Layer 7 of a small transformer language model trained on English Wikipedia (14 layers, counted from 0, width 128).
Take only the direct path to the model's output, skipping the later layers: a vector added to the residual stream pushes a token's score in proportion to its dot product with that token's output vector.

Output vectors of the tokens that the questions are about. A number n stands for (n - 500) times 0.0025.
" album": 470,537,489,477,426,226,258,935,626,852,465,333,473,363,746,518,492,607,569,251,461,379,544,256,617,523,436,541,434,298,456,844,336,416,496,363,295,695,651,517,393,428,440,483,471,854,384,405,403,495,693,477,897,370,614,419,692,425,282,544,317,281,500,533,540,310,331,443,500,525,610,620,500,518,274,651,215,254,522,301,410,448,395,349,585,524,669,624,689,320,565,629,306,558,492,525,537,466,554,359,491,444,431,315,268,468,690,642,537,612,410,234,346,479,605,618,432,531,609,581,483,566,485,377,407,368,496,535
" fighter": 377,571,612,770,544,441,431,609,731,592,479,580,555,324,505,370,304,575,612,377,397,439,530,325,663,420,648,600,553,267,326,666,737,587,536,288,493,602,420,731,594,508,807,573,584,328,500,754,208,129,492,309,716,516,604,336,488,379,500,588,225,452,489,695,339,580,389,368,445,302,473,572,258,574,587,504,525,649,609,579,381,290,443,290,543,522,510,298,120,410,381,496,334,588,326,537,411,375,549,389,325,576,429,403,399,547,492,595,602,523,422,540,348,564,577,347,537,496,342,520,735,450,399,513,480,326,450,659
" Medal": 429,490,637,740,485,526,500,504,698,788,543,530,460,271,593,257,449,574,662,485,650,334,763,461,545,506,510,438,542,364,475,540,348,679,575,345,479,332,342,723,642,392,577,779,593,469,339,531,355,419,577,579,672,592,660,312,404,419,521,508,467,212,141,483,398,664,208,482,550,794,552,377,314,132,412,437,421,389,578,464,602,234,537,257,504,335,581,357,609,390,141,472,555,594,534,582,637,290,591,541,400,404,276,410,263,718,456,527,731,578,399,705,210,555,856,454,541,424,486,700,643,277,438,416,409,300,656,682
" town": 398,514,606,710,281,409,509,524,595,615,419,445,566,629,565,582,531,592,517,285,651,378,316,449,579,391,639,797,490,350,411,730,583,488,390,440,507,478,445,367,704,441,443,466,473,614,491,486,287,247,603,321,648,671,462,463,500,407,465,617,394,500,400,673,365,491,592,393,356,455,438,462,282,522,379,518,382,368,541,468,313,542,494,630,739,452,565,425,522,372,426,405,403,685,436,561,470,261,535,451,673,396,515,417,292,481,582,637,373,484,498,381,356,601,514,357,394,369,555,849,463,460,614,756,486,449,438,585
" arms": 413,603,638,764,496,302,357,704,658,392,366,565,375,537,686,500,440,582,642,259,607,444,242,457,545,353,830,719,505,240,627,728,496,286,430,323,523,655,509,627,782,534,528,831,591,377,431,461,270,383,632,356,689,656,487,429,440,475,410,351,236,430,421,378,241,615,476,436,345,810,557,494,397,373,343,710,291,491,606,614,549,412,631,155,615,598,863,284,500,332,432,465,403,561,556,96,462,396,576,88,270,563,474,510,88,620,497,362,352,438,546,286,327,616,540,124,507,367,408,915,811,371,359,284,435,465,336,759
" teams": 274,480,637,611,437,382,426,540,638,504,348,555,585,279,339,255,405,539,615,581,404,342,545,385,538,345,567,535,521,247,451,558,372,412,360,263,486,527,247,641,484,443,805,594,642,609,606,507,622,301,467,593,737,550,577,426,570,496,505,621,331,410,450,464,427,327,418,500,573,329,504,630,452,690,442,592,558,687,425,440,382,729,385,381,606,517,632,266,324,383,384,631,443,593,447,483,494,416,558,386,263,658,390,357,285,599,455,325,376,493,479,289,271,532,430,278,476,534,457,659,589,185,668,382,443,250,566,429
"load": 392,489,500,682,504,585,374,544,530,662,357,517,441,330,827,452,421,589,568,236,455,379,366,411,605,367,754,584,638,422,420,559,610,409,295,306,513,647,562,757,717,616,702,365,390,423,424,630,235,480,557,364,723,537,541,189,569,628,402,716,229,570,476,743,542,462,541,536,232,377,566,375,474,514,392,353,288,600,579,609,715,94,327,451,633,594,593,612,660,391,572,569,444,284,264,350,378,510,663,400,145,434,249,519,385,702,419,396,355,429,411,331,439,397,489,326,374,463,23,613,667,744,479,661,431,434,640,739
" school": 474,468,645,616,407,303,450,493,475,639,440,458,446,325,542,480,361,520,542,379,705,395,333,591,500,422,547,788,482,255,545,495,541,566,440,415,399,381,387,438,564,534,379,620,408,802,587,683,451,222,529,413,686,574,588,505,443,561,418,719,302,369,434,659,231,352,410,307,506,445,161,568,539,761,398,558,394,294,597,510,249,604,632,672,692,435,729,434,640,402,395,571,375,533,657,539,471,263,519,423,319,562,536,428,364,551,515,420,721,520,481,373,459,464,500,414,438,435,484,636,436,405,639,789,416,511,481,466
" Democratic": 194,416,517,618,500,563,433,724,500,657,575,372,325,381,467,404,375,595,595,562,591,383,619,504,478,427,546,528,377,460,339,667,521,591,491,454,531,479,401,663,851,477,329,611,537,405,503,547,332,342,539,738,689,521,555,460,547,284,381,441,398,394,354,464,559,389,649,333,376,583,546,724,279,472,620,635,542,432,486,518,367,398,571,540,543,657,512,450,534,472,388,375,539,413,510,628,455,401,561,672,625,515,493,252,563,512,428,497,484,519,491,335,472,487,519,370,435,448,550,597,484,210,402,333,365,333,511,608
" Deputy": 235,503,567,685,657,507,249,518,508,539,490,404,400,519,660,230,405,587,552,428,695,372,607,427,538,338,584,382,340,337,472,630,487,516,437,336,689,576,398,554,770,377,803,715,631,496,365,625,282,344,378,493,609,423,704,352,387,327,449,473,344,487,380,397,247,419,463,313,479,583,388,429,262,515,450,659,500,496,655,433,486,371,488,478,558,510,721,277,399,507,370,303,475,507,440,381,428,396,589,531,454,407,559,354,505,493,478,585,799,493,442,560,359,349,497,288,428,419,422,560,638,355,461,414,417,295,422,585
" °": 467,422,689,846,496,443,303,621,398,611,453,543,387,343,889,535,302,628,662,181,329,362,278,431,469,326,505,419,482,245,558,444,720,407,102,337,256,338,522,597,531,493,346,588,573,693,530,729,425,200,333,526,901,658,694,169,444,476,487,478,428,206,312,583,323,403,428,259,632,360,677,765,483,743,525,471,105,403,324,552,504,460,544,304,434,653,599,438,478,491,505,384,518,777,582,483,656,435,618,491,284,595,318,515,327,557,408,343,673,401,329,278,154,295,442,335,424,539,234,548,623,307,533,465,241,730,512,654
" agent": 298,447,620,534,453,390,367,796,522,532,331,482,627,248,711,196,296,556,593,193,377,396,133,460,571,556,689,437,492,304,448,666,518,527,464,505,456,671,496,662,701,481,546,798,571,392,415,611,411,536,496,557,747,397,669,442,506,557,320,463,422,495,403,485,394,510,568,428,308,356,388,433,379,405,425,688,483,623,317,697,469,227,580,349,586,627,709,393,188,422,233,471,451,599,527,495,651,509,559,385,361,376,382,309,302,500,542,518,644,486,454,445,342,534,448,546,323,500,605,555,659,505,532,597,496,338,400,640
" scheduled": 534,458,650,678,516,496,212,600,687,491,359,720,492,390,570,396,376,552,721,378,534,376,609,324,730,528,667,386,445,272,351,604,394,602,269,324,475,597,563,596,630,315,754,577,548,542,378,470,440,396,666,524,795,437,678,333,528,365,490,581,271,514,320,515,386,327,409,466,491,589,688,468,478,524,362,422,524,401,592,510,512,500,335,648,616,241,546,303,403,516,485,445,399,422,457,644,323,423,541,394,329,510,400,633,419,562,399,520,540,512,409,300,251,308,380,282,413,376,293,690,489,251,474,416,422,290,452,511
" NFL": 438,315,675,527,496,315,267,671,682,713,467,584,483,263,613,284,188,600,652,701,467,392,647,537,395,548,500,605,484,212,488,467,477,539,347,340,500,602,355,661,598,425,433,718,454,559,326,729,582,291,330,530,655,556,752,378,518,394,384,654,331,435,494,532,587,440,483,260,643,296,407,726,373,435,244,654,169,516,716,410,369,465,549,317,627,614,454,481,451,423,329,410,548,493,675,548,490,401,593,310,359,363,272,340,489,527,555,618,698,469,435,526,364,230,470,296,485,466,386,771,536,479,510,504,270,282,668,450

Output weights of attention head 2. The head adds the sum of these rows, row i times number i of z. A number n stands for (n - 500) times 0.0006.
o0: 474,607,561,293,447,654,340,794,624,805,408,347,645,405,406,581,526,642,520,488,502,600,596,588,187,374,472,431,331,332,468,672,517,403,377,542,458,618,534,631,654,451,582,416,216,537,488,481,511,497,398,836,574,277,572,555,533,466,500,331,493,294,370,432,606,580,485,521,504,478,638,462,414,650,464,408,443,434,487,482,627,623,460,608,296,551,556,427,508,444,700,500,585,449,455,513,624,320,638,784,883,561,499,564,632,380,597,554,474,347,535,485,717,472,597,721,531,553,648,407,552,552,190,340,509,345,493,339
o1: 239,429,416,502,529,288,716,816,522,426,399,483,550,462,331,630,486,544,287,533,340,430,617,575,370,397,223,441,598,305,312,460,510,555,472,186,315,432,417,721,486,629,602,465,597,456,564,524,652,365,393,576,627,763,507,453,510,455,641,508,358,510,723,678,611,424,422,501,556,399,495,444,438,533,639,478,472,637,567,557,577,574,562,545,536,281,411,339,412,452,438,523,390,423,448,523,583,424,320,747,264,599,624,592,333,597,612,467,529,502,561,482,473,530,471,517,536,486,514,682,510,509,382,350,436,486,543,258
o2: 363,684,492,461,320,280,644,273,456,540,527,579,575,551,284,515,475,554,603,499,553,400,555,288,495,378,689,557,402,576,376,402,326,525,469,447,472,517,340,718,619,441,606,471,446,597,682,398,579,240,653,541,224,625,180,438,572,487,410,614,533,402,580,530,551,493,553,468,511,469,566,508,641,556,288,786,441,629,536,633,507,695,201,658,641,262,645,355,378,565,581,495,519,317,548,662,459,394,305,410,330,515,531,473,541,553,440,406,277,416,381,426,183,730,376,548,468,542,761,473,406,379,569,382,505,493,467,367
o3: 645,331,534,834,517,545,656,156,326,396,633,649,302,599,627,649,618,514,333,726,671,467,578,583,393,509,605,485,363,276,598,503,549,623,449,600,470,487,387,357,597,493,345,551,512,712,579,626,298,400,716,487,364,686,240,561,471,571,508,523,583,455,340,514,282,708,659,404,463,517,575,400,458,430,451,411,642,564,465,632,310,482,508,591,415,439,348,435,496,496,299,485,485,614,637,574,483,430,506,430,634,489,717,539,461,642,441,202,404,363,431,488,732,431,348,567,444,414,327,623,437,404,717,781,570,685,361,544
o4: 550,400,565,547,576,404,296,791,400,528,720,410,453,537,621,368,429,482,645,616,347,560,361,282,554,623,383,251,565,460,362,539,789,371,264,615,704,650,522,479,521,618,461,556,309,424,334,768,392,547,382,603,548,453,514,483,782,540,458,362,524,427,432,597,377,682,641,363,497,398,570,705,563,390,665,622,352,466,334,673,411,459,415,555,411,525,301,520,495,605,419,406,504,679,440,598,412,664,737,280,624,464,325,379,489,631,428,757,463,543,597,385,615,222,575,372,543,476,449,561,547,444,355,530,426,291,542,498
o5: 488,624,469,628,421,635,607,547,546,375,446,702,593,629,500,598,442,502,689,350,267,390,552,254,740,522,536,235,393,617,513,522,645,549,437,450,744,831,598,735,602,429,882,641,442,431,423,445,648,417,613,212,527,283,417,683,669,429,417,652,491,602,559,649,583,591,592,628,445,643,482,528,460,351,572,239,642,607,679,482,513,422,315,222,422,532,240,375,351,482,600,403,491,413,347,643,405,802,495,246,665,534,516,272,573,532,314,394,389,557,552,784,538,751,325,314,410,444,202,337,430,668,240,487,585,648,383,610
o6: 363,307,449,512,429,502,439,268,183,389,398,469,509,588,645,628,511,372,283,512,538,308,457,387,282,311,671,309,510,459,426,322,503,192,153,719,553,549,447,453,355,523,440,596,694,757,421,417,488,377,328,330,774,428,638,598,381,666,463,657,461,645,623,410,127,385,666,630,246,352,371,666,575,650,624,463,891,581,510,358,449,602,549,516,565,575,513,531,378,542,511,537,665,559,366,364,364,587,422,443,582,456,328,540,488,517,501,605,601,660,420,521,717,311,308,583,377,853,406,463,368,677,586,721,521,585,564,541
o7: 679,546,424,461,727,642,174,433,459,601,496,569,541,623,556,505,280,550,363,499,695,541,555,636,508,551,656,525,518,472,582,733,498,590,384,522,408,784,542,343,346,362,691,398,359,538,243,633,385,461,745,410,485,277,524,592,518,598,355,544,454,475,441,449,667,745,520,430,368,468,472,531,692,336,571,435,485,396,618,348,637,402,679,540,362,540,700,732,436,458,686,476,718,566,559,408,464,504,470,362,394,412,559,507,402,473,557,408,396,615,474,546,561,660,604,338,504,450,351,542,411,637,442,563,558,341,289,507
o8: 549,453,636,809,439,613,516,669,507,340,450,485,403,640,416,448,484,661,463,102,424,324,523,471,479,296,443,529,495,384,410,788,568,540,364,282,612,686,616,539,678,476,718,589,622,760,433,105,360,211,501,483,529,619,538,586,601,422,425,560,583,561,505,602,475,546,502,448,491,594,823,434,545,456,344,214,549,628,449,585,490,850,183,546,519,567,362,320,336,695,399,523,541,567,522,561,384,437,424,265,433,656,648,743,573,494,513,581,485,395,386,522,329,437,463,518,485,276,535,658,495,508,670,560,519,656,365,643
o9: 552,251,474,467,837,359,467,627,327,345,411,598,602,821,575,480,566,536,286,351,408,520,583,510,594,470,466,480,522,273,568,475,327,505,608,339,497,469,394,313,322,371,701,593,528,453,432,647,660,499,351,410,827,557,444,383,408,647,567,591,502,715,638,266,207,375,559,579,562,397,78,441,569,530,497,616,463,672,771,449,381,650,604,299,752,431,559,490,280,386,432,645,596,453,705,408,456,699,773,194,294,523,595,514,428,501,797,615,473,611,590,375,712,504,636,438,329,610,582,529,688,582,563,725,393,412,599,567
o10: 415,589,542,567,587,643,331,638,416,592,607,533,488,629,558,622,253,567,568,301,541,393,457,226,549,488,562,340,479,558,441,313,493,482,502,630,610,698,569,433,413,503,794,658,573,638,293,555,348,605,584,368,363,188,320,517,702,487,398,369,522,655,631,552,633,546,566,515,372,528,478,453,747,627,570,641,522,552,655,400,436,467,335,507,672,396,341,455,419,564,674,521,527,353,355,585,378,551,444,326,493,592,509,449,807,329,481,534,612,507,498,558,465,418,505,518,468,626,568,241,511,687,415,573,342,366,454,339
o11: 299,465,765,568,546,635,661,623,643,495,747,282,509,523,518,465,549,453,459,430,510,476,553,503,587,318,454,496,406,474,466,395,577,544,628,461,764,491,524,449,699,389,401,699,319,534,459,615,527,598,476,656,303,552,699,554,392,481,486,482,234,411,440,579,441,415,435,424,573,550,160,403,223,465,415,626,575,582,380,443,315,381,668,595,756,532,687,474,693,423,246,514,354,491,553,475,580,538,545,584,505,521,586,490,513,332,502,727,581,732,384,515,395,414,524,493,550,539,687,439,563,266,538,472,565,184,426,446
o12: 473,483,720,663,513,725,558,159,513,440,312,543,489,225,466,740,457,489,361,531,482,468,658,309,486,425,515,486,529,480,505,477,468,601,734,243,238,174,418,598,326,571,341,673,559,658,431,415,525,473,422,568,483,578,561,520,662,428,338,535,244,374,652,476,655,481,349,555,612,488,649,360,447,408,515,367,582,426,615,498,585,614,780,80,646,522,436,263,454,491,568,909,423,550,274,413,463,473,649,482,445,501,802,709,638,413,347,296,549,442,529,540,469,589,497,618,537,437,444,421,331,522,186,710,459,496,428,430
o13: 633,391,382,481,396,320,419,439,587,488,341,525,434,550,503,607,601,448,610,546,510,521,481,251,541,638,527,319,480,551,413,555,459,595,671,404,322,706,438,491,563,666,369,590,288,593,448,468,440,663,430,102,752,661,501,336,458,542,416,607,400,554,361,727,542,487,574,828,597,493,607,579,460,394,356,510,542,624,410,523,504,285,563,405,574,516,465,624,373,444,365,408,455,616,315,769,581,570,581,468,557,196,455,470,247,454,459,352,299,555,592,572,639,570,622,736,573,407,319,436,362,792,421,679,711,711,658,424
o14: 460,528,451,350,540,126,449,747,483,657,494,640,457,366,428,352,382,482,558,518,408,455,462,449,458,348,390,379,387,477,382,416,426,316,489,353,625,625,612,534,620,481,441,436,401,415,436,602,739,251,352,739,657,477,496,639,468,640,503,631,491,425,516,578,558,353,562,499,602,391,358,510,450,529,466,692,504,466,384,664,643,508,412,533,563,511,541,239,544,493,384,755,457,446,301,564,489,413,352,600,456,697,451,415,727,514,518,711,591,280,500,459,488,385,608,496,531,584,453,342,423,436,248,301,309,417,571,503
o15: 446,441,461,432,596,321,521,639,454,137,400,473,623,367,399,448,736,366,437,289,445,587,456,215,613,515,499,546,471,424,285,531,252,496,527,242,760,476,585,513,336,535,551,452,280,533,254,274,480,467,677,290,427,582,413,475,643,356,612,390,445,521,388,574,427,420,326,612,477,489,360,718,457,841,537,471,594,578,496,416,270,565,209,518,666,500,441,689,636,455,419,525,224,374,417,630,351,794,458,522,466,401,355,504,318,413,576,522,723,540,416,528,493,582,459,619,462,506,493,496,582,534,726,663,654,381,436,548
o16: 348,577,451,535,510,224,430,725,579,525,300,390,564,499,525,383,321,318,285,569,362,391,586,247,471,359,521,557,451,589,365,232,625,290,570,337,378,484,330,794,530,528,486,705,565,512,814,601,677,542,424,395,439,677,383,455,631,365,347,634,522,526,673,512,278,462,520,586,655,260,524,429,316,675,554,510,438,806,432,538,619,553,516,411,377,524,469,141,322,569,367,506,259,514,588,683,566,494,176,577,475,358,616,448,644,609,480,321,336,571,493,558,472,522,337,422,531,610,202,186,259,456,467,384,613,719,544,369
o17: 706,626,567,497,644,333,572,510,464,692,528,416,558,542,571,467,196,301,373,427,608,642,419,291,645,500,484,678,474,626,521,382,309,607,746,512,367,372,343,262,407,563,335,652,401,599,494,604,484,746,620,466,363,535,500,375,493,565,487,595,779,435,386,299,367,506,281,387,597,399,397,383,682,510,528,530,273,399,506,290,473,411,518,470,628,742,613,596,563,487,529,687,482,476,629,548,575,432,454,496,412,507,525,472,673,543,588,447,652,691,626,477,302,644,550,560,457,442,442,262,390,627,564,759,436,498,413,491
o18: 558,565,329,365,576,357,565,885,463,569,651,425,438,347,752,385,558,463,363,502,432,701,484,470,430,430,178,680,401,512,481,659,458,559,260,390,550,526,631,531,478,499,418,401,325,317,431,316,513,388,619,492,511,420,428,430,611,399,541,311,444,580,625,337,623,351,562,476,505,605,478,495,515,568,480,381,369,406,369,674,359,617,488,415,404,549,479,422,686,308,697,603,413,612,504,522,469,450,664,642,615,563,602,417,362,508,628,464,486,629,363,478,746,396,581,451,307,444,578,616,446,451,451,377,330,427,488,627
o19: 324,679,416,380,518,630,441,654,638,425,505,442,645,615,385,303,520,483,554,495,366,590,709,297,445,462,575,781,635,723,466,590,483,550,690,252,351,710,559,504,177,464,535,470,533,333,569,235,566,664,580,400,465,355,800,402,465,419,537,638,512,721,724,264,839,618,439,752,599,560,662,493,650,475,425,395,470,326,410,395,534,499,426,326,593,255,604,617,448,418,561,427,373,477,518,560,433,655,585,421,176,409,377,651,572,573,516,462,497,693,327,545,377,461,500,481,577,581,738,490,606,608,436,356,542,458,488,546
o20: 532,577,358,464,460,384,606,632,496,526,577,539,594,705,541,384,351,556,581,497,397,405,595,570,507,663,419,608,696,616,524,579,594,631,430,207,282,448,399,322,467,482,348,562,493,424,495,360,515,400,117,253,420,653,483,410,421,455,540,545,447,628,456,500,554,595,501,738,754,512,415,515,624,320,235,468,351,208,651,606,413,794,314,505,694,451,398,322,380,417,367,343,625,589,583,419,545,277,663,255,441,405,522,616,524,397,578,550,466,528,556,697,489,648,665,362,676,422,658,640,500,450,642,492,285,775,742,377
o21: 451,492,388,550,508,516,239,700,440,468,614,539,486,777,677,620,461,566,507,277,493,480,483,707,468,473,589,331,395,625,547,783,625,461,555,535,530,759,521,493,806,458,738,494,427,396,569,562,346,538,353,476,692,628,399,309,505,460,657,359,423,550,379,601,255,574,768,468,573,343,407,490,375,476,332,593,677,498,409,679,769,461,340,716,396,319,553,310,285,491,479,392,415,369,531,366,663,430,465,398,821,441,759,565,732,244,521,603,422,289,416,527,561,503,374,368,541,442,496,542,638,409,412,312,564,526,394,513
o22: 439,694,410,577,567,765,490,616,469,599,481,334,554,509,708,593,643,355,270,310,594,738,416,498,458,473,548,603,421,685,607,589,381,415,403,560,381,461,591,461,405,385,457,553,292,493,447,313,337,620,649,401,186,618,481,513,466,290,523,342,551,540,643,523,513,543,352,773,498,546,596,422,290,489,516,542,449,438,496,509,425,635,586,334,223,611,641,548,462,594,640,612,335,598,329,403,415,456,352,574,546,314,600,527,410,183,646,410,236,692,456,337,611,552,558,661,567,488,613,414,707,541,488,518,688,297,435,594
o23: 629,351,455,439,427,493,376,615,597,509,543,520,328,358,567,597,450,656,623,485,565,485,723,260,643,408,336,487,589,275,408,398,413,458,574,380,669,530,502,363,361,583,333,299,516,581,395,282,527,464,773,568,365,351,514,492,427,505,465,488,378,406,540,563,634,537,336,363,459,516,555,658,646,585,699,518,424,546,494,328,378,531,469,694,603,391,514,680,586,398,524,394,555,499,461,357,570,530,681,407,452,512,311,428,402,553,391,469,822,508,334,333,303,227,577,631,502,620,427,379,266,659,709,664,749,540,620,435
o24: 663,592,404,338,446,296,661,354,404,585,552,634,722,464,422,218,293,502,422,183,496,566,305,417,708,487,471,437,463,748,403,456,514,655,437,520,519,474,529,492,643,667,330,575,370,400,481,584,514,299,245,291,498,486,680,521,499,631,390,543,370,509,480,467,315,445,373,455,430,385,458,709,392,418,462,591,400,593,238,684,615,469,555,774,379,708,607,541,681,566,254,576,479,597,395,442,470,290,345,441,390,492,710,675,681,484,764,724,534,564,491,521,318,609,528,404,460,388,456,419,320,564,596,365,494,674,380,621
o25: 508,649,322,578,489,621,417,414,399,527,385,494,593,548,789,564,519,431,423,476,378,597,270,566,387,409,263,443,700,631,396,511,624,572,521,378,132,446,582,596,628,712,453,386,461,475,555,660,582,713,335,526,726,573,550,431,537,616,427,214,450,612,479,568,415,611,513,485,598,429,493,594,334,400,711,546,382,421,461,623,534,519,607,415,473,376,641,490,611,508,416,514,395,632,216,525,544,449,539,349,482,484,614,570,230,600,773,366,399,513,502,404,641,618,569,608,578,563,539,656,536,340,183,544,662,652,568,518
o26: 278,423,523,731,494,475,662,501,536,478,600,371,358,411,410,675,433,518,510,521,383,296,535,589,590,323,402,391,408,427,496,497,251,571,324,395,685,429,558,574,632,481,261,723,542,478,577,554,656,293,470,465,469,555,424,500,485,580,456,643,597,292,463,504,408,306,459,394,423,705,453,392,349,364,499,530,564,495,561,344,367,313,559,273,572,388,547,319,577,435,656,403,561,520,437,545,486,688,604,641,611,463,570,371,442,409,246,561,464,666,469,484,619,555,421,462,354,606,345,604,594,358,612,363,364,410,557,389
o27: 422,654,388,391,628,447,435,590,533,580,634,528,683,484,420,458,332,537,476,490,580,603,558,506,392,518,537,618,363,473,399,337,687,598,702,560,782,591,527,509,697,635,753,710,397,467,800,974,483,513,411,290,407,297,759,501,341,659,436,488,356,796,602,428,400,787,456,347,605,411,274,444,520,353,714,469,555,714,454,666,358,328,549,532,694,644,529,525,257,380,404,590,559,495,588,463,436,360,341,558,537,723,510,528,580,450,583,420,550,650,580,518,538,588,595,500,556,535,487,490,570,398,101,499,624,240,291,512
o28: 554,578,349,493,465,258,443,322,503,530,404,596,344,451,509,704,518,443,605,581,492,359,577,384,565,537,464,561,309,331,431,539,624,714,330,436,395,464,636,595,274,572,727,400,366,493,578,584,615,384,676,618,361,419,428,641,671,459,472,614,455,784,532,645,778,630,352,524,451,382,624,649,702,560,594,594,324,546,581,739,601,379,325,343,400,380,414,389,290,554,649,461,705,437,528,534,494,451,281,422,213,589,319,477,470,557,379,339,374,362,479,426,429,574,470,398,518,526,366,621,506,587,456,312,503,501,522,488
o29: 740,536,488,556,507,460,350,502,530,643,714,445,473,709,772,599,611,382,380,441,452,445,488,401,657,452,532,580,503,587,721,507,668,585,628,398,357,622,516,297,699,594,408,388,174,549,510,425,435,278,572,528,427,805,692,504,500,628,520,797,544,801,655,571,365,417,671,565,635,460,546,536,395,631,395,482,364,703,266,596,262,728,376,452,456,633,133,756,312,471,681,653,450,557,603,511,415,417,597,357,483,524,471,436,531,448,622,452,312,613,334,406,317,261,415,419,339,337,557,700,356,452,431,733,542,543,215,546
o30: 369,374,336,435,627,495,508,412,480,363,536,483,517,702,474,451,617,486,432,677,306,493,436,542,418,357,351,348,519,462,429,615,239,539,362,324,529,500,519,631,469,509,508,340,527,443,418,319,482,537,348,305,643,457,405,293,519,363,518,555,707,647,741,604,447,315,683,622,559,413,538,484,597,572,393,702,576,444,534,476,527,719,342,315,528,498,469,618,303,491,809,404,498,340,264,599,458,635,692,671,542,436,502,527,448,541,590,548,512,474,505,416,542,499,516,465,355,512,673,638,564,358,522,479,273,491,455,503
o31: 675,422,565,714,603,520,518,880,660,524,526,456,387,517,808,385,509,550,463,600,362,529,592,496,641,563,409,366,537,376,506,470,566,518,458,522,291,488,656,350,297,579,567,441,406,515,650,546,453,518,463,452,529,479,616,487,612,535,628,616,547,671,562,638,750,422,348,443,554,551,736,504,694,513,519,354,305,388,456,515,497,516,491,428,388,628,480,693,408,358,651,463,402,506,526,640,535,664,642,603,481,668,498,511,314,541,525,491,643,536,537,286,309,471,336,671,488,408,358,526,656,606,413,389,653,431,469,424

Each question shows a token from some text and the vector z that the head gathered there. A number n stands for (n - 500) times 0.0039.

" Hi": 344,374,413,428,433,504,465,335,518,303,509,513,385,450,500,472,383,554,649,589,607,531,647,564,598,573,421,622,435,619,480,479
Which of these tokens does it push down most? " teams"

" the": 401,446,615,301,420,449,529,517,453,284,437,694,461,448,625,537,620,564,329,517,471,410,610,562,575,483,439,423,569,652,358,552
Which of these tokens does it push down most? " arms"

" around": 485,474,576,470,453,465,584,474,520,367,490,559,456,484,604,539,594,495,549,552,413,490,608,493,690,461,405,607,601,596,358,483
Which of these tokens does it push down most? " Medal"

"|": 482,519,674,299,434,640,476,354,683,366,570,451,321,295,560,406,536,349,425,491,543,648,385,528,500,439,509,374,538,592,466,398
Which two tokens does it push up most, strongest first? " scheduled", " teams"

"\n\n": 429,551,565,442,488,429,554,377,515,482,453,651,458,331,578,536,629,427,518,581,582,467,441,588,454,496,583,424,486,557,386,454
Which of these tokens does it push down most? "load"

"ji": 479,400,627,492,387,548,472,417,653,482,458,461,301,303,370,425,432,371,629,702,551,585,497,384,514,601,437,660,435,574,672,304
Which three tokens does it push up most, strongest first? " arms", " town", " Deputy"

" foot": 432,389,428,483,378,595,684,488,588,541,683,458,491,698,515,479,552,512,317,543,569,568,553,612,432,354,425,503,496,364,389,621
Pushed up most: "load"

"ra": 472,554,697,485,327,540,353,395,609,481,619,590,484,322,469,514,473,468,598,639,549,531,652,356,531,627,498,676,509,420,581,348
Pushed up most: " arms"

" pass": 539,626,576,439,514,458,660,446,440,567,541,482,544,627,649,358,556,336,443,626,699,495,394,509,497,486,399,537,668,458,556,424
Which of these tokens does it push down most? " town"

"ye": 438,476,513,466,539,428,606,391,392,575,496,535,431,407,620,496,510,518,554,654,588,412,459,492,562,427,405,417,463,529,537,309
Pushed up most: " NFL"

" from": 370,427,481,462,408,559,504,386,537,382,566,554,439,433,488,540,452,519,610,578,575,516,602,513,484,525,478,564,465,598,501,526
Which three tokens does it push up most, strongest first? " town", " album", " arms"

" and": 484,639,591,373,500,483,548,474,363,537,448,535,523,444,645,500,614,405,424,499,531,402,439,571,529,504,523,544,612,395,521,455
Pushed up most: " teams"

" up": 512,452,627,399,314,727,638,625,345,459,642,472,473,802,606,670,555,447,517,558,280,443,665,660,410,379,477,463,649,451,476,530
Which three tokens does it push up most, strongest first? "load", " album", " scheduled"

" often": 437,672,497,392,554,404,602,478,402,688,595,604,504,582,630,379,630,393,487,655,667,412,458,574,478,555,459,604,604,416,511,493
Which two tokens does it push up most, strongest first? " NFL", " teams"

" |": 421,429,601,500,398,581,402,519,528,498,581,575,479,353,492,640,480,597,674,611,431,255,530,684,494,350,626,396,455,543,373,706
Pushed up most: " album"

"y": 368,545,606,605,376,621,513,380,639,400,534,554,503,362,496,610,606,463,537,566,428,406,463,577,405,283,570,456,545,540,496,513
Which two tokens does it push up most, strongest first? " teams", " scheduled"

"gu": 420,362,497,487,349,480,571,500,545,425,482,511,344,403,438,500,416,534,652,649,429,428,623,665,620,629,571,427,416,637,557,501
Which two tokens does it push up most, strongest first? " album", " town"

" Ja": 435,516,629,426,329,489,393,343,578,424,450,488,394,363,444,550,411,464,528,616,612,565,592,388,514,604,470,615,481,522,581,400
Which three tokens does it push up most, strongest first? " arms", " town", " teams"

".": 520,662,615,340,479,448,576,383,375,510,515,528,573,523,693,354,593,417,468,594,660,534,422,471,516,547,449,499,714,430,577,467
Which three tokens does it push up most, strongest first? " teams", " NFL", " fighter"

",": 459,506,517,638,379,535,504,459,577,510,576,577,463,389,365,529,521,377,642,463,481,554,511,411,529,559,556,622,394,537,567,407
Which of these tokens does it push down most? " album"

"ry": 460,464,502,504,228,403,558,437,493,355,536,713,551,416,455,499,536,552,646,757,535,496,730,532,536,591,488,534,392,555,481,465
Pushed up most: " album"

" those": 394,546,610,468,387,370,511,423,513,476,501,691,409,336,521,658,479,598,370,588,648,354,428,674,579,335,622,502,473,351,393,422
Pushed up most: " school"

" Pra": 500,448,546,571,329,510,464,435,556,570,606,611,420,330,474,490,384,510,626,518,562,572,528,437,486,593,592,696,408,524,508,391
Which three tokens does it push up most, strongest first? " Deputy", " arms", " town"

" Hall": 290,503,786,611,233,384,541,366,533,530,555,655,389,383,332,583,617,587,361,582,616,476,496,607,479,268,585,517,441,384,399,362
Which two tokens does it push up most, strongest first? " school", " teams"

" Hus": 569,498,555,568,274,442,423,353,648,547,548,573,564,350,551,448,498,454,543,538,668,554,530,509,362,512,587,567,380,471,357,406
Pushed up most: " Medal"

"e": 523,392,502,529,429,455,463,441,550,598,632,611,372,323,505,481,399,510,669,534,612,531,488,495,511,589,569,704,318,482,502,374
Pushed up most: " Deputy"

"na": 544,549,461,522,286,482,432,350,602,348,308,442,552,375,588,451,473,544,605,468,573,482,578,518,590,689,460,468,499,611,570,508
Pushed up most: " °"

"gl": 446,414,577,514,394,471,562,427,451,576,581,575,441,361,566,590,448,552,591,578,546,454,549,374,661,693,558,634,330,286,549,248
Pushed up most: " Deputy"

" which": 537,592,534,519,590,616,547,467,490,515,508,543,487,542,585,423,554,321,467,449,447,634,455,434,637,543,460,587,521,372,426,435
Pushed up most: " fighter"

" Cor": 464,443,484,444,562,414,618,385,390,606,519,507,435,403,663,493,473,533,553,643,626,406,490,494,522,449,392,336,423,493,551,332
Pushed up most: " NFL"

"la": 391,483,626,580,428,487,381,426,497,509,565,571,368,410,368,546,500,500,621,519,534,449,648,416,545,555,569,463,475,580,576,432
Which three tokens does it push up most, strongest first? " town", " arms", " school"